Layer 10 of a small transformer language model trained on English Wikipedia (16 layers, counted from 0, width 128). Numbers have three digits each and are written without spaces.
A neuron adds its activation times its output weights to the MLP's output. To switch it off is to set its activation to zero at one token and run the rest of the model.

Output weights of the MLP neurons that the questions are about. A number n stands for (n - 500) times 0.00079.
n9: 485521559472460537484523643621568661615488388461536294487542434421423436569508368577559642538487528447395479442464517563498486557562647649539602384510441447534445459516465490530505590525574559434635379397505353470394512417513508470576487444470434489496545420500475459643569646401529430488546570483567463487478500553507444518375587701643524443520465449326978490502419540463403721507718
n60: 551489365553557555585503449386571405560456505452488452569579293353236487398542297452562434502492508543572363424471330630616507609507470510596539511344538584609455521646383505468546701424598579425446546580483404440482604522301422405384652473571500592540562484353719520479488409462533551512538454606513531567451495461301515526498395525532510456424579526343360412388394488423430435527455
n70: 554380426570523470496596594404400488413438495551557370571561542525434479566610531568485319473350443498764473389533474546528489531564515407482433562579512545418616441511450461358588534377636393573374564545529503440398386478541527574523586615583632474442564461608576466536580346563496502496491477491403529589512518551542443575449572472425302419357516313627368632498626585491388528579559
n83: 687727592480544425481426486530658488402537491532487597494340438512392682488497466326434402334468580578352443525447386576708555402313600451555532312508536432702579592458756424633452398645513637365503542543645603434508603594485613519598385505637635526531404451355516509392508340418469615527658360469478586509631443546567301468454550539538514595500391613545500459615473579423474691563420
n141: 579455541503373638515419808530493476338595505556541600416584438595491516516497366359632529537540511377493650518524716554383487358455439573542542456436405512454587549417706363577557487567454530558396408435421559602602545463631598446458513607211395348471565519553423462473535483675498412483544587396602639421456500519617479436550485662513520418527542366586578538389473473513581575570686
n170: 343584539459685411410667124449483521467467521470357645568414530477478548380479479525463520507587411443413455419484505466472449492587441500358393495439539446451551482555604415445470498631447360451471596533543421503360444474391466602355484606407319638585534420390604692477376467465422634524592493595350495406515442472434513626459563574444442574410565642533522513534434455535394735514660
n182: 472568484339512693475457653533481468562542508566420470591544613490459398490543506433511489530346459300577394495556432510439516485593446523425637452460510456347469616553495510549401500758476458474514333510466484400474568555490634541342427472531492636416551522448478570502566372407478421493452493432417373621553447510412314619436392550403593637468454610350701405549482488680419579542582
n216: 455465572459420639589335491388599525500410411593562394377641620573563564547431577455488551544596551627285643647378500655658503481448517670598467303513584318442540453434562483480441443495510389627638470341464612440468470442398511629500492436614530383584466412407507449621360503434505439427495397516642486561500449448408369470456537389659503660659533415655742436692548464473443407611539
n218: 453350488492608401515552517480552543468452437500459470552523594566649616563549642482573313598411371479580478495424563511342359402487551649475465519495664625479588429488638419533400563511691550355433312574314595421541452564608440448520446530522438415572424554601483410551510581768620557426466306642603556555602485513647492433521544643309475439527405487558406440485478560595476569520312
n239: 476545502536482391597553206480463564450458524520483380500425606585446458452462600555498497540481627500574357484550449517444388502424572587378496427701587482438407386430571512535323460445399587482544398374496595491537315515407298649413382491526565477417437467346442541493397436470568525454445475609445512604528589474441477524428491537483581554578345477400667459437384469495479695491540
n240: 503546580449543591446575562543536513487513378432514564376450542536350438552523482574442589464541477368556380351567256513478536389433607534425573364498560621358542588348364503455390421541449452582588586458469421334397528626428474613455552517486361575468459350434500707571630505529461645420463345520534545692355564622446565423473525429635411475531453636455582515505575588572528533505397
n248: 283590642365402408365537361315400503489413390535463441472438428455494565419531464479383518552511480527471525558405392469503500478440653503414497418429652479426425413416560450351495615431459500594423515614569506443680554520439590500555486453495394591569365439368535467448505592334606399480580364549619437419384546516672435553483605500332505552475585583384419601771619544451750620397669
n254: 431473554616505517623422500428405463455679555608447543382350635583472478457583483514472589518475428503500474416359450446627627570580527731583492671554549506443569494505464588395470577396551328567702485456419581698427592355435491406547577436477426599485567381427676341452406610400586415414503495528551561652541584379438442398558572492477511411311745470420385454681627597575458334426388
n289: 561519519593522545594495492723671708456649650514582526442360503416412503605435442605460644490622630532530553468702556416378429561451432507565478401577540577542540664444464497331457417371531490414442543419634337482460497445568542579497650398474320509477512443595362528456534525567615563349533483434498620434619560603416616573461559452578473510425399415530525419385372517472480527566583
n290: 460503593423446357534478380522473609482416521502462329452539474500442570385314426342507615616476411551390381604502606553528505445460409480453417269561484474388426449613317662589448522600537421420517469583534483513594487389622424544696505502424588526519463392492586651381403500368524362571487604590606536559399604505523546373376529487524686758561522620456618553577420493448482577535652
n303: 530639627456618558611527648553341385424555401543337589524598603592526517616550668339577510522436428523660590559566454426626588483511448508521587467455497503455606548510430583568580589688558420442677353626641364396435644613715482414442429486617678433747464485526617522582608652476461588500460508583494555476552672497483446629443375325550406364664372409431488479367403353632538435374594

Each question names a token from some text and the token that comes next. It shows the activations a of the neurons there, in the order above. A number n stands for (n - 500) times 0.0028.

Then comes g, the gradient of the next token's log-probability with respect to the MLP's output, scaled to length 1. A neuron's effect is roughly proportional to its activation times (output weights . g). A number n stands for (n - 500) times 0.00068.

"ch", then "o"
a: 472494499512409494510462600519529508447517524411
g: 666646270613560300355316390438382396551261423442578396628536301656713426403607475809468336233755620613552438622573546566381516412705342384546567544704598620531340469394438057372459340550383589510282599346327396470507431257469492607452486371573595444493745466455439525626606424648562672356491623390469476487526605361413410722827612506328577452637525529508427530393700465429488633735386
Which neuron, switched off, lowers the next token's probability most? n303

"b", then "ec"
a: 525523518494455418513606473484548510488504429500
g: 566259695638333592357431467571390289446590585603425449435578857585649379464415460555480265745455234548516485776402347398599475547574459596535524609700470370595639540517777470502706268488511535506480619466470511756604502342577500718536586431625194525540857578131445503635542540263314426311580529432515418469500703405443623591706472496742550349629506529530613520323492451613410452458686
Which neuron, switched off, lowers the next token's probability most? n216

"on", then "ell"
a: 503470497524459441523503588501476500453431520494
g: 432745274220657435618401552597546630573464636468593592537499260482538587595614407609284616624328445564529379314538587584292393438767525479577729636565520285648441525584393347654223415662655404524670401459416582320587293529559392431468193644374404584373532516643661408614403577452314375538588455329648467390661580632595302391228569762276517567725599399390462446505584518658786512478408
Which neuron, switched off, lowers the next token's probability most? n218

"ar", then " II"
a: 519427516681515357575551619506469460498428528498
g: 523830486497436425243373461500453371422360230455455494380532544232406351610571433445338430483428557659553576697613576548600628483665598465695459474489746599468256762341567442471343447655432406498414478327582585519650551323183509582595245460577499732381173441499460414635657304672486430387590559512767687529376444313778609521499438380582746676439611601407518643297494361539490658439365
Which neuron, switched off, lowers the next token's probability most? n83

"i", then " M"
a: 493504506496431493511512582543380678503501503488
g: 359490558344544445577346448604518312406166397361318514409433448425354252444705795512644393561405318470494500435380538484621713457515389631357539533490194563373473536469597496352361774408557600537412644544437626648542470303673506393394468560561542679348673474582341718453538478497804702332276559592428593661437419491423654575674468607518761771401632494756311155391503458432430601530602
Which neuron, switched off, raises the next token's probability most? n248

"el", then "ia"
a: 544511498499452478561618391500536569550465512507
g: 431591453346257432667477503351575374650608566425384695702277451697527396587349478632549375626325456571623585627520346561294445615673385613632626552678221531547514546652381503524641648513492353541870590578523497466403589352502659404471561515492475559475411546344340508604638387554538491749472473336732422586455396883531625671196346506589437484455609466325528887487311403635355445241590
Which neuron, switched off, raises the next token's probability most? n216

"os", then "ing"
a: 482500502486434337480646535611598497477505495497
g: 683480312701384505387521487463593473555564496563523683245416544367444763299334502417430579392465295492454673552447382513320390367540333488387614517694561570601415504472343543655559546344250225563433556593444577334358462580534395220400586472455433732392284651281586506698478394553382654190533809392698722514538659607422788523623575565445733747491562656396468541443414658346285605429450
Which neuron, switched off, lowers the next token's probability most? n240

"á", then "m"
a: 507502504488442501476521583519522506493521491583
g: 170557665668451584316570454529467525530284453432627651676575557475425378527658436522648560438612374225519314688426594351339476685441523487696358735464577754691528543628606693414384707248942489500504574395608573410589564485505461396452792642461560407607442523460456586312382499640936566557365555339469608371604442568422538557495324616345756517474442621356456472446376582660474450539647
Which neuron, switched off, lowers the next token's probability most? n218

"9", then " |"
a: 519503510494427429503463566479502488447552461506
g: 499399505366488515370326551575389479237353542683399484418579463634466714564513576528374491592524488610515524589482353384571542591447700776737793691553447421361343483435472549260177476287651590427433331442390628603292666721647290420514670292700499757729495316383531448620514422718243411609229568614747413345408581393528426447552384468364525597582438420442432449493347355541754509517674
Which neuron, switched off, lowers the next token's probability most? n170

"S", then ":"
a: 476559589491458569503480463499501480544501566484
g: 485596584524406387408454535340469571373453455301523447621428292420521451444349525275535661688427423584526498689337770423318789365649433386712563351333413598506427572349308547645590814685497341635636313404767723337735666439780495428611326591495490261440305419612358528427463429441683594593427736499563516682690455619557478655597572449512521348512296744436507732528560562363371524486371
Which neuron, switched off, lowers the next token's probability most? n290

" Is", then " L"
a: 425380502500487463513506426504504512498494446483
g: 553384660366365211633318374356452510401509466489624504493307464720587716494791546680392401520211515591374667409469619470268223543488537591246462441712434476539367330496584443414447528631434613405515556500405444533514727566438462509247608421506375278547460714588371471469580598513666273355420473823532527393263819432797461352509437735597470520569511398679521326436422520657518664693430
Which neuron, switched off, lowers the next token's probability most? n60

"re", then "z"
a: 448497492478449466539671566495506504513526538498
g: 628465439506614566564548620267448772441490485712584419627622575242488831512569378367400747616512478602381668356813725563573388563518480536487546417169569507331616353516444462561347655679652681586312518626722450472328605506269698357337387522428463571778736613369518466610420392330597470400330438478493543467378681318502361331524515620581465601552618547501574686359509533489108486486499
Which neuron, switched off, lowers the next token's probability most? n216

" Bel", then "é"
a: 514475564493502504512494489510518503505504496529
g: 468589499436297455606494520408612491599611621427653365717525463535437378685400316395174494576408387466610605483455270393540551223312583650474609570505455426337576603506707406384571545665217468493625628361432660345271476396683482585329326556206376639521498211520614447509570275571244578392530341430226533283392200427554608502393465834489239577434533428551396596582566582367386420408566
Which neuron, switched off, lowers the next token's probability most? n70

"ural", then " ph"
a: 501502494498874444463497538537487426482407487650
g: 645619389596634356566560442469426595611504618700632462605601389411629569711577654379367325460602500400564472332439723392560463681646426541398500400370737629533348687619399386305751505477709420556713651473528345369574600391301521541329415670456758620553518452728653489524623329430644489360344596529291562349261392618371667642547324532472322811555640710496374523208595483333695433330625
Which neuron, switched off, lowers the next token's probability most? n303

" D", then "ay"
a: 504513480509495506505489626485524463505525527515
g: 552305641470588553483632446404469392515615229441698374600634533530471686511406433591590501636587520674582588578446159454259345423429439438368424649682656341467504486338561395435440539438657596359596178416425569445273264361494615496386678465418302551646284629654756559488513407428374506377462428327652700507433383560564369600503442244558470249521287596478504503834541685256444619389816
Which neuron, switched off, lowers the next token's probability most? n218

" Ch", then "ap"
a: 501478387551509496506464516534514568514502578518
g: 842529459272375440477459470380482409440442674492590384538495414633481495503476491231559430439463511189608537262262713442434646329134559330440412643490411705696564428424529326346360588255540525395763467320463391477546239495633609580503616326545571409565521672601486629613655398569512385362290433286261584523407448316366363697521359325442309433523282461782514484539532471393513476618663
Which neuron, switched off, raises the next token's probability most? n70

"ath", then "i"
a: 494510502501755526521496645511490494542512466500
g: 599202470455591495459518479468534464557607513412343591461536616704281772467713557187337539593503508552487462555601825461481503471483618573467522618604373487288580511571561472618553562715360411627625670099619484338506537504351490409379241667366785507489714730623450292578615444546570552408420331469441621672500464684264697652442468676410525369532536268572580450344463768506420698237500
Which neuron, switched off, lowers the next token's probability most? n141

"ag", then "ai"
a: 531505520482402472534506436507502529475401543499
g: 485372341615622380643580522578608296572388589222613583475318472493395582600658617331700588548577423283559388441352317446364363459547347488228487659357597379588310599604674441437361510605577543536529397317386715438344857506361498612256618588536602892491300578526884471539283546561526461551392361467523544357521407553252666493354739642426408485698465431453476540412590545367352598356450
Which neuron, switched off, lowers the next token's probability most? n141

" |", then " "
a: 505521518499483489528402967393505497622444282515
g: 249315464595066419486563551561436309469490503444401609345683372306499564417399535610542446150711307606505607591428348591547335294768749364527370594233494385433462616462584388491741471652552459579520362292547435630574521188384588361377560522286490324613449653491652342666328579307478529756590569494438555530481476510512463432559253703431526557464431476498584679501603728623359534357580
Which neuron, switched off, raises the next token's probability most? n218

"os", then " en"
a: 472521515496444216509497518587582487545505500491
g: 303655601426616408639468486562428717434441458642595688143340512467600350566725597549402534357565414350669242295420681314679183551521457605367438486482416435436382575531586435501440283450493729551689701485573557212575654261187429701395491677656649618356606509544546640326414688272641609452576495418424494436709578577284637475654493450504533421473366637618414244455534579416387507422557
Which neuron, switched off, raises the next token's probability most? n170

"ang", then "es"
a: 500486503501415483505504542512539464505450480515
g: 474354731503449535490225556416533503486471619509337297542733693311395429588549498373404560688459605443610515654652671616325472531755385381699394601601091631389517707572585249712554420389530396415607498363575519330282505461572527367578624227362400417663434499617625431407455761375503635493600312570341313399423570369671444403501375551285379539588422210484519771343665514506336465505406
Which neuron, switched off, raises the next token's probability most? n141

"z", then "que"
a: 435495432503509523508705586506492489648519503497
g: 592547697446316540632513516542599585542587511578639550234524506642388572537534435279605607542440186536507642553444593562517313339666690472304422435684527403191555472326693640723571521434382698509510280250424600318402432272687523474534246519574553614320515674413215673677410628341382521365321368467426456600665475187561448567456617395711650481753427724534445361355402535404405416583468
Which neuron, switched off, lowers the next token's probability most? n216

"oc", then "ure"
a: 476541480499494502526503497528523500481457522553
g: 613676506458561592621454241198486519613354756467250607639584357494421700564229343485656359723411552348562435468685565544628647560429256479625471601686582473465620584557583561560464439410537528709730601493462605593438684491578409338498528733340557584474218516277695493415907568484581680480591329663476513520432653324570456546368507566492320489508506539425443416707430372127563318556358
Which neuron, switched off, lowers the next token's probability most? n60

"ur", then "a"
a: 547504491550493560551623538515498495500488485501
g: 498470280380388593442562574706370554571377619559642522496578761675563414651477683562764561487652732705272714706186506389501448425426856470263497360421581520438496451415653569517476552502671512429455708395532213565327490529515578538718566503251640304495468418706388558369370567668635735475497514641592732436657533417700440643516479500709585584703607391566495672558638502589561453754607
Which neuron, switched off, lowers the next token's probability most? n216

"ath", then "al"
a: 498510474503574502522511597504475485566497458515
g: 456495606600421538439577485766595557284649600442709536768499779478384286642700524538294603513338660344432465469504262519619490604548392347462691565721440487608512385487474607617307276452712427620871428733294480506692495614500391555403395444674400392533784593483575479522428515197186558442424496684591593585685483763552461412458470527470467412347690621620574686480641403438642559577357
Which neuron, switched off, lowers the next token's probability most? n254

"2", then "3"
a: 466598499514462518223505535398501455556307383452
g: 695304112582315570418574539656672564419699441596525458351296499230545473255415401627696515441409476366452393592475657542635445536539648648632421581286459279540570460644430490705566496475710459537476577677331448371690430293644501415770463524251462688377446472525588537501478464267403661513551562360460628496541356717273203287423666481507461636298700348608503581628290459382677402523481
Which neuron, switched off, lowers the next token's probability most? n239

"ir", then "ath"
a: 527504532468577500496503648510500527489499457499
g: 402643111479446421723449367372539653579718474642615431561343576646456290569571465375513367777316504585543364269332511372424450586454586220477497591548373435444497333685468437595542442359492367333666413432376233421654550646542548615618246533597456599363714457505637456568623479291312480417133391462616442353493469392691462459551500704427509740556414447426377359498723270466744410316566
Which neuron, switched off, raises the next token's probability most? n141